Layer 6 of a small transformer language model trained on English Wikipedia (12 layers, counted from 0, width 96).
A neuron's activation on a vector x is SiLU(weights . x + bias), where the dot is the dot product.

Input weights of the MLP neurons that the questions are about. A number n stands for n times 0.0064.
n4 (bias -0.448): -57 48 28 2 -20 -5 28 -37 3 10 -7 20 26 -49 46 45 -35 8 2 26 10 4 -26 -9 -17 20 -16 35 20 23 -31 31 -19 42 -5 49 51 -15 30 27 -39 12 -35 42 -61 28 23 45 40 -42 13 -15 -4 35 -6 -25 47 20 -21 36 2 9 -27 -22 61 18 18 35 -3 32 -18 18 31 12 6 2 -3 -47 -8 39 -2 -26 2 -10 -33 3 4 34 1 26 -39 9 -51 36 -41 -13
n6 (bias 0.200): -25 -17 11 -18 -10 -12 -8 -9 -8 -11 -13 -27 -7 5 3 25 -13 -12 -9 -9 -4 -13 16 33 0 -5 34 -28 -23 -15 3 4 -20 -9 4 12 -6 8 -15 -47 -6 -4 -6 6 -15 -14 18 -28 -4 -3 -17 1 -8 -27 3 -12 -6 -5 -1 9 -4 -9 -13 -14 7 -4 -3 -6 33 -18 -11 -22 -19 12 2 10 -33 -9 -20 -5 17 -1 3 19 16 18 14 -4 -35 3 -14 -5 -5 -1 10 -1
n11 (bias -0.249): -24 40 37 27 -16 10 -32 11 -9 4 -20 -2 41 9 30 -10 2 -9 -7 34 5 4 17 -1 13 1 -13 36 25 -18 -6 44 -4 7 -1 12 25 13 -26 13 -12 13 -61 25 36 10 12 33 32 -26 30 24 -24 20 20 -5 -25 -16 -20 -25 17 14 3 26 -1 -22 24 46 15 -2 4 14 16 1 -11 -10 14 -40 37 36 -9 19 -2 -12 4 -19 -1 -19 1 66 -45 48 -28 31 12 14
n27 (bias -0.171): -8 41 39 10 -8 -5 8 1 -9 17 -11 17 27 -15 -9 31 -11 -16 0 8 -1 -8 15 -2 -8 11 -24 16 43 -6 3 2 -9 -3 -10 -39 -27 4 -6 17 -2 2 -27 -18 5 14 -21 8 31 33 8 -6 19 22 -10 -19 32 13 -5 -15 7 23 -37 6 3 -7 -23 1 -29 11 21 -15 -19 -10 18 39 -7 -6 7 -3 16 29 -7 20 -43 18 -6 35 -23 -10 -11 7 0 -10 20 0
n30 (bias -0.167): 26 5 -1 -20 23 -26 -9 -12 47 -1 20 -47 -26 -70 16 18 -25 -22 33 6 -1 -5 14 -10 -33 4 -11 17 47 16 16 5 -6 -8 -31 -1 -16 2 -23 -32 23 -2 -64 -2 11 -21 -19 -19 -3 9 7 -24 -11 19 -9 21 -17 -10 -25 -6 2 43 -8 31 9 20 -29 -6 -17 19 0 21 6 -11 -34 37 -6 6 -2 -6 3 -5 -20 22 -34 25 -18 34 32 -1 3 -3 -12 -51 -33 28
n33 (bias -0.187): -43 38 30 23 -11 1 -11 -5 -18 2 -17 36 16 -1 20 35 -33 21 20 -1 -5 25 -15 32 -29 -11 24 32 37 29 1 1 13 50 -16 13 -8 -8 1 23 23 -17 22 15 13 6 4 -29 -37 -51 2 -19 31 34 5 24 25 -45 -19 19 -21 1 26 -20 3 43 23 -5 41 -6 -18 -19 22 3 21 18 -57 -8 -7 20 31 -13 -1 -31 -32 -34 26 -17 7 -9 -9 -28 18 -19 12 39
n72 (bias 0.043): -31 -2 -2 12 -10 -9 15 21 -28 3 -5 26 17 -7 6 -36 7 -6 -3 8 -26 -5 -29 -18 -36 -2 48 -40 12 -20 9 -2 1 13 -19 -1 25 -10 -36 3 22 -4 16 4 -23 1 -10 2 -47 -20 8 8 -1 -37 15 7 -16 -11 -4 -5 -5 -50 -18 -11 -17 13 9 15 2 -27 -3 26 1 -8 10 15 -29 -15 -20 17 -12 5 -11 -17 28 7 -13 -23 -14 -13 15 -7 6 20 10 3
n80 (bias -0.271): -2 -6 9 -26 -36 -40 37 -10 -22 3 -27 4 37 2 -12 28 -10 21 19 -17 22 -9 35 26 -46 -46 -9 28 71 7 -29 -31 37 -30 -30 2 14 30 -11 55 -27 -26 -16 -31 -38 13 40 20 -10 10 28 -35 -20 -14 -28 9 -5 2 -21 -4 -1 25 0 16 19 -10 7 50 1 21 14 5 15 26 29 -5 16 -2 32 -12 1 -27 9 18 22 -5 -23 -8 19 11 -20 20 -73 30 -12 4
n110 (bias 0.010): 27 19 -7 6 -8 -3 -15 -5 4 -9 34 -6 15 17 9 -7 -1 16 14 -24 14 -18 0 -8 4 2 18 0 -10 5 -14 -9 2 4 2 23 -16 -3 -2 2 20 -8 10 -10 -10 6 -15 -3 -7 -13 -16 19 10 -8 4 37 25 -24 -6 2 9 15 10 -6 13 -7 9 -12 -27 20 37 3 2 9 -13 25 9 0 7 -17 -13 9 8 -13 -16 -14 27 -15 6 -23 -7 -15 -10 12 11 -3
n115 (bias -0.181): -28 -24 -15 -10 -28 0 -6 -4 50 -24 6 -13 -23 -19 4 22 9 57 3 16 -26 36 27 -1 -5 20 27 16 13 33 2 61 -26 10 -25 2 -14 19 -17 -6 -38 -5 23 49 0 12 -12 1 10 -11 -30 -2 12 23 -6 -21 15 6 -35 -35 -12 18 9 21 10 -35 0 43 8 15 5 -17 -29 24 -13 -22 5 -6 2 -22 -11 -23 -14 -14 -16 -3 -2 7 -10 27 -15 42 -20 -20 -24 -1
n140 (bias -0.286): -19 11 56 -46 7 -19 29 26 -44 -6 0 -5 8 20 -10 11 -20 8 -7 -28 -2 -7 -18 -31 10 12 11 -8 74 26 4 -8 -4 -47 -33 -34 -7 -13 -9 -12 -15 8 -34 -18 19 -11 25 20 8 3 -3 11 6 -19 34 11 8 -12 -1 24 -2 11 -15 21 30 -30 -22 33 33 -27 -24 17 -7 -9 -25 -46 -13 -10 34 -24 48 0 -1 14 -32 -38 25 -9 -18 32 6 -1 4 78 -15 -26
n144 (bias -0.316): 25 30 -8 12 2 -20 44 -24 -8 -5 -9 80 -38 -60 -13 -49 -55 -35 3 -4 -7 1 27 -24 -31 -27 -71 9 18 13 -32 9 5 -9 -41 29 -10 -48 5 45 47 -22 -45 -31 13 3 16 26 -8 25 45 -30 69 -13 -27 -23 -40 32 61 36 26 35 -13 13 -19 -8 7 -17 33 30 -24 -6 24 -16 -25 -29 -38 0 12 38 -5 14 32 -11 -16 10 -9 14 31 0 5 -15 -33 21 -1 12
n146 (bias 0.069): -34 9 -20 -17 12 16 -29 12 11 -10 -5 -1 -11 -2 21 -15 13 -3 -13 -14 17 -46 1 -12 6 -9 -31 -25 -12 8 -12 2 0 -17 3 -10 -4 -1 12 9 20 0 19 9 -4 -12 -4 15 -24 2 -3 16 -20 -7 0 10 -22 -10 16 2 -2 15 12 -5 -6 19 -3 13 -10 -1 -29 3 -7 -7 -3 -5 -7 -39 -4 -2 -2 -3 -17 6 -29 -6 7 -3 -2 -13 3 19 25 21 25 6
n159 (bias -0.362): -14 56 -5 -47 26 -6 31 -21 -16 -3 -14 -50 -12 -7 4 -4 -8 18 -31 -35 9 19 27 30 -8 -18 16 19 28 25 4 -20 -17 -26 -23 14 -2 -12 -30 -38 18 1 -37 12 39 -11 3 7 -21 1 26 27 31 18 -3 13 -38 19 16 -30 10 12 4 8 -8 30 -18 8 -18 -3 -4 -8 35 -24 -5 4 -11 -3 -7 -10 -48 52 -31 -65 -21 18 -45 25 -34 -27 -12 47 4 16 -19 -7
n164 (bias -0.175): -1 2 73 -22 51 14 21 6 6 0 18 -33 10 -24 7 -6 -2 40 10 17 -42 12 -23 -3 -20 -6 42 0 -18 34 37 -25 -14 -29 4 -22 29 -20 33 -13 -9 12 -9 39 -21 24 35 12 1 18 27 -71 41 -4 -20 -13 -10 12 6 7 -7 9 -56 -9 -12 7 -9 22 3 -8 -7 15 22 10 23 1 -22 26 19 54 -11 -28 13 -9 -32 -7 9 30 -24 18 -27 -1 13 -1 -2 -20
n165 (bias -0.240): 52 33 40 29 -16 -31 -19 7 -2 -34 -41 18 -45 -53 36 23 1 5 26 7 -53 10 -3 31 3 45 -3 16 94 -34 29 12 -10 8 -45 14 21 -12 -20 -8 13 31 -13 -17 -9 -33 -17 41 -35 35 44 -8 11 9 -14 -42 50 -2 7 2 12 15 61 -33 20 27 -32 -17 21 -17 -25 -39 0 16 -2 20 8 -5 30 -5 25 19 -17 4 -7 -2 7 -4 43 54 -5 29 22 41 -8 22
n171 (bias 0.072): 20 -10 -25 -1 17 -1 -1 -22 -7 14 10 -11 -4 -2 -6 -5 26 9 -22 -26 1 -41 2 3 19 29 -12 -3 -7 -11 9 24 0 19 -27 -7 -35 3 -5 -18 -1 -6 8 -25 0 7 -3 10 -14 3 -14 22 2 -18 7 -8 -1 -17 -2 -11 -7 3 -7 4 1 22 -16 -17 4 4 19 10 7 6 15 26 -4 19 -2 4 -2 -38 11 5 22 1 20 -14 -6 17 -3 19 -8 1 -21 11
n190 (bias -0.308): -8 11 -16 10 20 -30 -22 2 27 -42 5 -19 -7 -40 -14 32 -2 11 10 -9 -23 15 -18 -33 -5 11 -8 -1 27 2 -9 14 29 -32 -40 -42 -34 27 -1 26 9 3 31 8 6 17 -24 3 -31 -26 3 -20 8 -2 -6 -82 15 12 -30 -7 10 -33 -1 44 -7 -1 -6 3 -30 -14 7 -10 -21 20 -18 -29 15 9 17 -12 1 17 1 4 14 -14 -32 20 -22 38 27 -18 -21 22 33 9
n201 (bias -0.320): 1 -6 -19 6 34 -11 -20 8 -5 -32 1 -17 1 -25 6 1 4 -19 18 14 -16 18 -14 8 -17 13 7 28 1 35 -31 -3 -9 -28 -1 30 -21 -31 20 -17 -3 -26 3 -22 60 37 9 32 10 12 -3 17 -11 4 35 -1 -27 17 31 -27 -1 -6 31 59 14 -17 20 -21 1 22 12 21 -5 -4 15 -10 22 37 28 -11 13 -23 -7 11 2 -6 -14 -24 -34 17 25 17 2 52 -7 4
n218 (bias -0.084): 4 66 -16 12 43 -4 5 -12 -30 13 -14 -10 26 -14 5 52 3 -7 23 7 3 -4 -14 -2 5 5 7 44 28 10 -3 -21 7 -9 -14 -6 42 -21 -5 31 9 -10 24 -10 -32 14 14 0 46 -26 43 28 10 28 8 -1 16 16 -10 -22 31 27 5 38 23 6 -11 -15 -1 -2 -48 23 41 -3 -15 0 -23 -4 -19 13 20 6 -4 -26 -9 -24 21 -22 8 -9 -4 -5 13 -20 -7 -27
n257 (bias 0.081): -17 4 -36 -1 1 18 -27 5 -2 -20 0 -11 -19 7 14 9 -8 0 4 19 1 -23 6 -18 -2 -11 31 -20 10 24 -15 -36 -30 -6 -18 0 1 -6 -14 14 -6 1 26 -4 -34 -17 -36 14 -37 -21 9 9 -13 -40 6 8 -44 -39 -14 -11 -1 -15 -27 -15 -9 13 -5 -10 -40 -41 -24 -42 -18 15 17 17 27 -7 -22 9 -24 -72 -4 -29 24 -9 -19 -12 -36 31 3 -12 8 -11 2 -7
n264 (bias -0.224): -29 17 61 -24 -18 17 68 -1 -1 -2 42 2 -9 4 38 -34 0 -6 6 22 -2 11 -20 -19 -37 15 -7 -11 5 10 -4 2 -9 -22 -40 15 15 16 11 12 6 -35 -6 20 31 5 41 -17 -38 30 -20 -36 57 39 4 2 8 -50 -29 -31 12 -9 -14 18 12 44 -16 23 27 -24 -7 -17 -50 20 -53 7 -2 2 7 67 -15 -45 -48 -5 -23 -10 -2 -5 32 -24 -23 35 -9 -3 -4 -20
n268 (bias -0.168): 15 35 2 7 19 26 29 -22 7 6 3 -53 -22 9 -24 -12 -56 -5 23 -4 -1 35 25 2 -22 1 -1 14 40 -9 -5 24 -16 -12 -27 -19 -20 14 -8 20 -11 -39 48 2 -9 -28 -23 -44 -27 -13 -29 -26 -27 13 7 -4 -19 28 20 9 -33 14 -28 16 -26 -28 -10 -3 -25 -1 12 -15 -25 -24 15 30 -5 12 21 2 -9 -11 25 -27 22 -28 31 6 14 -4 -20 26 8 39 -8 21
n274 (bias -0.295): 13 3 -21 14 13 -40 33 14 -12 1 1 -25 5 2 8 -8 -19 4 23 -24 -7 -17 -39 -10 -2 17 14 -5 34 2 47 10 -20 -1 15 36 -9 -32 24 2 -5 29 -18 -21 11 2 29 -11 -60 -42 45 -44 94 -14 -52 -66 -10 26 -20 -27 -19 -16 15 -15 -5 -2 28 -13 -6 31 -15 -21 4 12 -31 28 13 0 -13 12 -15 -16 -16 -23 -9 -12 4 22 -1 15 39 20 25 -3 9 30
n293 (bias -0.047): -2 -1 -5 8 -1 -28 -13 -2 -8 7 -10 -21 1 -15 -1 -5 4 31 15 9 -7 27 19 2 12 32 36 8 -3 0 -1 1 24 6 19 31 37 16 15 28 12 20 -5 7 16 8 -19 -8 24 12 1 -21 3 23 17 19 -5 17 -3 -18 5 -5 22 5 23 -23 3 -31 0 -12 16 -19 -15 5 14 -4 22 17 29 13 -41 27 8 15 9 17 -6 2 -10 12 0 -21 25 -9 -6 14
n351 (bias -0.382): 5 8 35 29 24 -25 3 17 -3 13 21 -1 17 16 25 27 -29 0 -22 11 -24 17 51 16 1 -17 -13 22 38 -9 7 14 3 -60 -25 -87 11 29 -32 22 43 -36 48 -6 -18 -5 33 -9 26 21 -44 1 6 -5 29 34 -3 -20 4 -42 28 -8 21 48 -41 2 14 19 -20 13 -19 26 -18 -35 -15 -10 31 2 26 -29 4 -28 16 7 16 7 27 -14 29 19 16 -22 -8 26 19 16

Each question shows a token from some text and the vector x that enters the MLP there. A number n stands for n times 0.075.

" career==": 6 -1 -15 -20 4 9 -10 5 -1 3 9 29 -21 19 -24 2 34 19 20 4 -13 17 30 -2 -6 -32 -30 0 -11 -20 -8 -2 58 0 0 -16 3 -17 -11 -8 -4 18 -18 10 39 -14 -2 9 -15 31 -30 -6 -28 -20 -20 -5 -2 -12 10 13 -24 0 9 3 -8 -8 -1 -53 -26 -15 -1 0 10 24 6 21 -19 4 -8 20 11 0 10 1 8 -19 9 8 36 29 -4 -6 -19 -21 -4 -5
The neuron with the highest activation: n144

" determ": 3 27 -8 -3 4 3 -19 -20 -2 -21 37 26 28 31 -24 14 31 -41 -26 3 -13 11 0 -6 -15 1 -14 -3 -2 -10 1 -6 73 22 0 -10 -23 -37 0 -8 -7 17 -14 11 25 -4 9 6 -5 9 6 -14 -22 -11 -31 9 6 0 13 -11 -5 9 -26 1 6 17 -8 11 -25 -4 -12 -8 -4 -5 -1 30 -13 -3 -4 -11 -5 20 -37 -1 -15 11 7 11 -2 24 -15 21 -30 -10 -16 18
The most active neuron and its activation: n27, at about 3.1

" ": -5 -17 -22 1 4 27 13 13 23 -3 8 15 -18 19 -16 9 5 5 -18 24 0 -17 24 0 -14 -7 7 -11 -12 -4 -28 0 67 -3 22 -32 -29 -56 13 -13 -47 22 -2 22 -15 0 14 3 -17 17 -2 5 3 4 -3 -25 -4 2 12 14 -3 0 -4 20 14 -6 -13 12 9 8 11 0 -9 2 5 -2 -26 -1 -41 -4 -1 29 -38 -4 7 -4 6 -11 -16 25 -11 23 -13 9 -24 3
The two highest activations, in order: n115, n6

"ers": 66 -50 -37 15 1 -6 10 2 -6 10 4 14 0 19 -17 3 37 4 -12 -20 -5 0 -16 -21 14 -15 -17 -20 -12 17 -8 -29 35 17 29 6 17 -26 -14 33 -3 19 -9 -4 -5 1 -1 -5 8 -14 -16 2 -2 21 10 -25 -11 19 9 -2 0 11 14 4 12 0 -28 -14 -27 -25 0 -22 -24 -20 -13 29 1 2 -20 23 16 7 4 -21 3 -3 3 9 12 25 22 -41 0 0 -8 -9
The most active neuron and its activation: n293, at about 1.3

" | Br": -15 8 5 -5 -6 22 -24 -8 -20 7 10 17 7 -14 -20 -9 19 1 4 33 -16 14 -10 -9 4 3 -30 -22 -28 -21 -23 -33 63 22 20 15 -6 -4 -11 -12 -21 2 15 2 2 -11 6 9 -20 24 -10 15 -37 -2 14 1 4 -11 26 21 -24 0 3 5 35 8 -14 -26 -29 9 11 -3 3 14 4 35 -27 23 14 -31 -9 -8 -14 19 -4 19 -11 15 -21 9 6 8 -33 -27 4 11
The two highest activations, in order: n171, n201

"class": 13 -43 -12 -23 -24 7 -1 -2 4 1 34 -9 6 46 25 6 19 -19 5 10 6 0 22 -8 5 -27 -10 40 -21 -3 7 -2 47 4 25 -2 -8 -37 7 12 -34 21 -27 6 0 -23 -18 -5 2 -9 -9 -25 -16 0 -25 6 -4 -11 -1 21 4 9 -1 12 6 -15 18 12 12 15 13 -32 2 -10 3 27 -5 20 -23 -10 -19 14 -47 8 -23 -9 4 5 -12 5 18 12 -15 -1 18 -35
The neuron with the highest activation: n110

"ys": 9 -6 14 3 -27 6 -26 -3 -25 -21 44 15 15 6 1 -29 16 -5 -14 4 33 3 5 -9 -31 -10 2 13 -18 26 7 -7 46 22 24 17 1 5 -23 28 -17 -7 -28 15 -56 -4 4 16 -6 -16 -1 1 -24 -1 -2 15 6 -7 2 30 -2 -32 5 27 3 -5 -37 1 10 -6 23 -26 -6 -7 -5 20 -7 13 -10 -28 22 4 -37 20 -6 10 -13 -5 2 -9 5 11 0 -10 -3 -18
The neuron with the highest activation: n80

" who was a": 2 12 -2 -22 -2 -5 -16 -2 -7 -18 17 6 2 15 -8 -9 32 -14 8 10 5 18 -4 14 0 -34 6 -19 -9 1 -9 -32 69 16 12 -16 22 -29 -28 1 -7 26 16 -6 28 -23 14 5 3 -18 0 4 -16 -2 6 -22 6 3 16 27 -19 23 -21 4 18 -3 -3 19 -29 1 11 -18 -6 5 -12 27 -9 -6 1 -14 -4 9 -20 2 -2 -19 3 22 15 41 -19 3 -47 -19 -28 -10
The two highest activations, in order: n80, n11

" imp": 9 0 -1 -6 -29 3 -29 -2 -5 -4 14 -15 11 26 -7 -9 15 1 -34 1 25 19 36 -5 -3 14 -1 -19 -13 1 -2 -7 61 13 29 10 -39 -31 -25 -18 -8 15 -24 12 -6 -14 18 27 -5 12 0 -3 10 -20 -13 -15 -12 36 -28 14 -4 -5 -42 -6 6 -25 -13 6 -1 11 9 14 -17 -6 60 12 16 0 -4 -30 -5 19 -25 -13 -7 18 0 -1 -3 -4 12 21 -20 3 -10 -5
The most active neuron and its activation: n159, at about 1.6

" in": -6 13 4 -5 7 11 -8 -3 -13 -11 19 23 -1 43 -16 -1 34 -10 7 -2 -14 11 -5 11 -18 -19 -8 -14 -1 1 -5 -20 77 7 -3 -17 -6 -29 -17 -2 -7 20 -7 15 11 -21 -7 11 10 4 1 -5 -9 -7 -10 -19 8 22 13 -13 -13 8 -19 8 7 21 5 6 -27 5 -1 -5 -10 8 -20 25 -29 1 -15 -26 7 -10 -29 20 -20 -13 21 10 -22 46 -14 22 -29 -7 -16 17
The most active neuron and its activation: n27, at about 1.8

"about": 0 -18 -32 13 11 30 19 -9 2 5 3 -2 -7 60 16 5 52 3 -12 -3 -20 -26 14 -21 19 -14 -14 -19 -28 -12 -40 -14 10 3 15 -21 12 -33 0 -20 21 12 2 5 -8 -20 9 -32 18 10 13 8 2 6 4 -9 -10 17 1 -14 22 13 -5 1 -8 14 -13 -10 -10 33 -32 23 6 -10 -25 4 -23 24 -50 26 4 -28 -23 14 2 -5 -1 -2 5 -1 6 -4 9 25 -3 3
The two highest activations, in order: n146, n218

" cont": 19 -11 -3 -14 24 7 -11 14 7 2 39 13 0 -2 3 11 10 -16 -21 6 -16 18 24 -24 -13 -25 -17 -24 -18 -12 -14 15 54 41 13 -3 -8 -38 0 -40 -5 23 -19 12 13 -29 14 19 -31 -4 10 -10 -5 -16 6 -10 5 27 -7 -18 9 39 -18 -4 5 16 -34 -7 1 -7 10 -8 -20 -3 10 21 6 12 9 -2 -19 26 -42 18 23 1 -3 -15 -5 4 -5 9 -5 -32 -4 -19
The most active neuron and its activation: n30, at about 2.6

" Lak": -21 -18 -10 -17 27 13 -10 -22 8 12 16 12 -23 6 -29 4 28 1 29 28 -3 19 5 -3 -11 -20 -13 6 -11 -9 5 -15 74 -16 16 -3 -19 -21 36 -8 -32 -16 34 6 -25 -14 22 0 -4 -2 -15 -12 -32 3 -19 6 10 1 29 26 -31 41 -9 6 -4 18 -16 -17 -28 4 -4 9 -7 3 23 9 16 1 -3 -38 -16 3 5 -2 -8 -4 13 14 0 13 -15 -28 -8 -10 10 -13
The two highest activations, in order: n268, n164

" see": -13 -8 -14 -14 -23 30 -22 -21 3 -15 35 14 21 42 -25 4 14 -6 8 30 -1 0 2 -12 -21 10 -30 -18 -16 -9 12 -21 40 29 4 -4 10 -38 1 -9 -21 10 -2 8 -3 -15 5 4 30 -6 -2 29 -8 -21 -4 -26 21 13 16 13 -5 9 -16 0 9 22 -8 17 -40 -1 1 -13 -19 -37 -13 35 -8 -4 8 -23 6 24 -39 1 3 -9 18 2 5 31 -7 8 -6 -2 -16 -3
Which three neurons fire most, strongest first? n27, n4, n146

" Hall": 19 2 -28 -30 6 1 -11 -2 -12 14 -10 4 12 9 -18 -27 38 -4 -7 -10 6 13 -4 -50 13 3 20 -16 -40 -5 10 -11 32 -23 19 -12 36 -8 2 -32 -11 3 38 -9 -26 -11 -6 5 -7 3 4 8 -25 8 24 -15 14 -9 -6 -1 36 -5 -11 -17 -11 20 6 -37 -31 -3 4 -15 -10 14 23 28 6 24 -24 6 6 -24 2 13 17 37 32 -22 6 11 -1 -31 -5 16 -24 14
The two highest activations, in order: n257, n171

" Cent": 18 -29 -9 4 9 -10 3 13 -4 7 37 -6 6 -12 2 -2 25 0 8 -9 -16 -15 20 -16 -3 2 11 -22 -15 -5 -16 -7 48 0 25 -5 13 -7 21 -24 5 -15 5 14 12 -23 -6 -1 -21 -29 12 -34 -35 12 9 -25 12 28 23 -12 25 23 18 1 -11 18 -42 -17 16 8 4 33 -27 -12 -6 18 -3 22 -28 14 22 30 2 -26 19 11 2 -11 -7 -36 -1 -31 2 -11 -28 -12
The neuron with the highest activation: n30

" Long": 15 -23 -43 -6 20 -8 -7 -27 17 4 27 -9 -6 25 -22 11 14 -12 -18 47 2 37 -20 2 -33 12 -5 -40 -20 -29 8 -21 42 -2 29 -38 -7 -12 0 -20 -4 4 30 -2 -10 -9 -19 1 -7 0 -11 -10 5 7 -3 -4 20 38 20 19 -31 29 -4 -2 -12 7 -25 -21 4 4 -12 -14 8 -21 34 -4 11 -2 6 8 -3 -10 -19 0 1 -6 11 30 -11 11 1 -14 34 -7 3 -8
The two highest activations, in order: n268, n164

" of an": -12 2 37 6 -4 16 -20 -4 -2 -3 2 16 -21 27 10 -9 34 -8 12 -13 11 -3 -3 -20 13 6 -6 -18 5 -15 10 -7 39 7 18 -1 7 -29 -41 -30 3 5 -9 3 -18 -19 -7 17 -9 5 -12 -25 -2 -7 -3 -12 21 15 13 34 -15 11 10 -15 19 7 -11 -6 -23 2 -15 6 -3 -3 0 20 -36 13 -8 -22 -15 -2 -52 25 3 -3 2 -27 8 57 -14 10 4 -8 9 1
The neuron with the highest activation: n165

"pool": 12 -27 -13 -16 21 10 -7 -13 -8 19 -42 -7 15 45 -16 -18 39 1 3 27 -7 -21 19 13 -9 -6 -3 -43 -1 -19 -45 -34 30 -2 4 -27 17 -28 30 9 25 7 19 12 -28 -4 -7 -32 17 10 -9 11 8 8 2 -9 19 30 -7 2 -24 3 2 7 -29 12 23 -15 -8 10 -14 0 -4 -5 30 12 12 10 -27 -19 -21 -5 -18 12 -1 17 1 15 27 -6 7 -17 -3 7 9 -20
The neuron with the highest activation: n146

"==Early life==": -13 11 -18 -30 -11 17 -16 0 -1 -11 11 15 -4 20 -38 -4 33 11 5 7 -9 7 28 3 16 -21 -8 -1 -8 -8 -13 -12 49 -4 20 -7 7 0 -13 -24 -1 5 -18 31 33 -32 -9 13 -2 15 -9 6 -50 -21 -36 -3 -10 8 25 10 -28 0 -9 12 7 0 -3 -47 -22 4 4 -14 9 27 18 16 -13 4 8 24 11 19 -9 11 8 -4 17 -6 26 11 -6 11 -34 -26 -13 -19
The two highest activations, in order: n6, n171

"spective": 21 27 3 -11 -10 -13 -15 5 -9 -14 21 11 22 59 -7 -2 32 -16 -6 4 7 -7 5 -16 -1 -32 -1 -9 -27 -6 -14 3 43 14 19 6 -1 -17 -7 -17 -28 34 -13 11 -9 -16 -3 11 8 9 -18 -7 0 -25 -4 -16 -5 13 12 26 51 0 -32 5 6 8 8 -14 8 6 -11 -28 1 -16 -14 30 -25 -3 -16 23 -10 -11 -31 -9 -6 -11 31 -17 -3 31 8 -22 -24 0 -13 8
The most active neuron and its activation: n6, at about 1.6

" Avenue": 19 -4 -31 -21 4 7 7 0 2 7 -12 -22 0 30 0 -29 22 -2 -6 -3 24 5 5 4 15 1 25 -29 -23 -20 -3 -19 20 -31 7 -29 21 5 -21 -30 1 12 36 -6 -28 -16 -8 -20 36 2 -10 20 -24 7 25 -22 17 29 7 13 23 -17 -12 -20 -21 13 35 -24 4 -1 9 -5 2 -9 10 6 -6 35 -27 17 -7 20 -32 30 3 39 8 -14 -11 1 -16 -21 0 -21 -22 9
The two highest activations, in order: n6, n293

" | T": -23 -4 -30 -3 -8 -2 -14 -4 -18 -2 17 1 -25 12 -1 -4 32 0 8 33 -4 5 -9 -2 23 16 -16 -22 -25 -19 -30 -33 66 -6 47 -26 29 -16 -19 -44 -6 -4 3 -1 15 6 1 18 10 7 12 -11 -15 -6 17 -1 5 8 32 0 -1 6 13 7 14 -5 -17 -4 5 2 -11 19 -8 -2 -18 48 -28 25 -6 -21 -3 -3 -3 1 12 11 -12 -13 -8 19 -34 3 -10 -12 -4 5
The most active neuron and its activation: n201, at about 1.3

" Texas": 28 -22 -48 -1 -1 -2 34 4 -7 1 -11 -12 3 27 2 12 -5 35 16 19 -8 9 7 -15 -12 -29 15 -32 1 -18 -10 -12 51 -9 15 1 -9 -27 -4 -22 -2 16 13 7 -26 11 -6 -11 20 -26 15 1 -7 -3 -14 -27 2 27 18 19 -31 43 13 28 -1 17 1 -19 -18 2 -5 -24 -25 -25 -22 27 9 -3 -11 -4 6 4 -17 2 13 -7 29 3 -6 5 10 -23 27 -33 -24 11
The neuron with the highest activation: n274

"2": 6 5 14 9 0 -15 -4 4 -20 14 33 23 -11 14 -15 -19 -12 11 -34 15 18 14 -30 -9 1 -10 -23 -10 -30 0 6 -14 50 3 10 -33 18 -7 -16 -4 -24 -5 0 12 -45 9 17 7 -4 5 -4 32 -3 -30 21 8 28 -23 10 0 -18 2 0 46 -16 8 -11 5 -17 1 16 8 -13 -33 -10 -2 5 13 17 -7 4 -12 -26 26 9 -24 -9 -22 -12 15 -15 -5 34 -30 2 25
The two highest activations, in order: n351, n72

"air": 18 -19 22 9 -21 9 -7 -22 3 -8 27 -1 3 7 -14 6 51 -13 -33 18 9 -12 -1 -28 -19 -19 -12 10 -6 -13 -3 -4 36 26 4 4 -13 -41 21 -21 -3 14 -5 34 -47 8 6 18 5 -9 8 -12 7 -5 -6 6 -40 25 -16 19 17 -34 -10 22 -9 -21 15 22 24 3 -7 6 -17 -15 17 19 8 9 -10 12 -9 2 -47 17 -17 5 6 2 1 -1 -2 2 -37 30 -10 -3
The most active neuron and its activation: n4, at about 3.1

" slightly": 6 -12 20 2 -36 0 -13 -9 26 -40 18 5 -1 43 -2 -8 9 -17 4 19 9 24 3 0 -28 7 1 -17 -8 -15 -19 6 45 12 18 -1 -10 -32 10 -5 -11 8 -11 10 0 -37 -17 9 10 9 -10 28 -8 12 -24 -1 19 -5 -14 15 -1 11 -20 12 30 0 -3 -14 19 7 -6 -6 -10 14 -33 0 -1 11 -7 -26 3 18 -55 36 -4 -7 5 -8 3 21 -11 15 -10 -36 -25 17
The neuron with the highest activation: n115

" | A": -18 11 -7 2 -24 -17 -5 -9 -35 -10 25 -3 4 20 -5 -5 19 -10 3 18 -3 9 3 10 11 -8 -14 -31 -25 -13 -13 -32 36 -13 28 -5 17 -15 -35 5 6 31 31 -22 13 -1 5 -1 3 -20 -4 6 -8 10 13 -12 -4 8 33 38 19 -22 5 2 27 -12 -5 -44 17 -3 7 0 -14 12 2 27 9 29 -4 -24 -21 2 -7 6 -9 15 15 -12 -25 41 -24 -7 -16 -17 -25 -1
The most active neuron and its activation: n293, at about 2.6

" tack": 11 -37 14 -31 -31 20 4 -5 16 3 20 0 23 39 -22 -3 49 -24 -42 30 10 -3 6 1 13 -7 -10 -27 -23 -11 -11 -13 31 22 13 -17 -7 -32 10 -28 15 28 -13 11 19 -3 17 13 16 -22 4 -3 -23 17 -17 -8 -17 19 -5 -6 -11 22 -36 -8 -21 7 -13 13 -17 -20 -3 -9 -15 -26 14 26 5 -11 7 10 -2 23 -22 -12 35 0 5 32 10 3 -7 -3 -25 2 -2 -13
The two highest activations, in order: n11, n6

" require": -16 -8 19 8 -11 18 -22 -6 11 3 16 5 17 24 4 -8 49 -16 6 23 -6 0 -12 -17 12 2 -15 -30 -19 -21 6 -12 38 19 -14 -5 -11 -47 -9 5 -3 13 -12 10 11 -28 16 -14 29 -18 -17 -2 2 -10 4 -5 10 1 -20 13 -24 1 -18 -13 10 15 0 15 -18 11 -19 -12 -23 -10 -23 26 10 16 -17 -35 14 21 -47 0 8 6 3 -6 22 43 -2 37 -7 0 -6 -7
The neuron with the highest activation: n11

" round of the ": 40 -14 -8 -9 7 -3 -8 3 11 -10 13 30 -11 1 -13 -11 14 -16 17 30 -18 -10 6 18 -31 -32 0 6 -22 -3 -18 -20 64 9 7 6 2 -46 -18 -13 -2 38 -1 -2 32 -47 -10 -2 -3 20 5 -11 14 -9 -7 -11 -12 19 37 22 3 11 -28 13 4 14 -9 3 -19 -1 4 -6 -7 27 -12 -5 -24 -10 -9 2 -23 -9 -6 7 -7 -25 16 7 -10 21 15 9 -18 -13 -14 12
The two highest activations, in order: n144, n30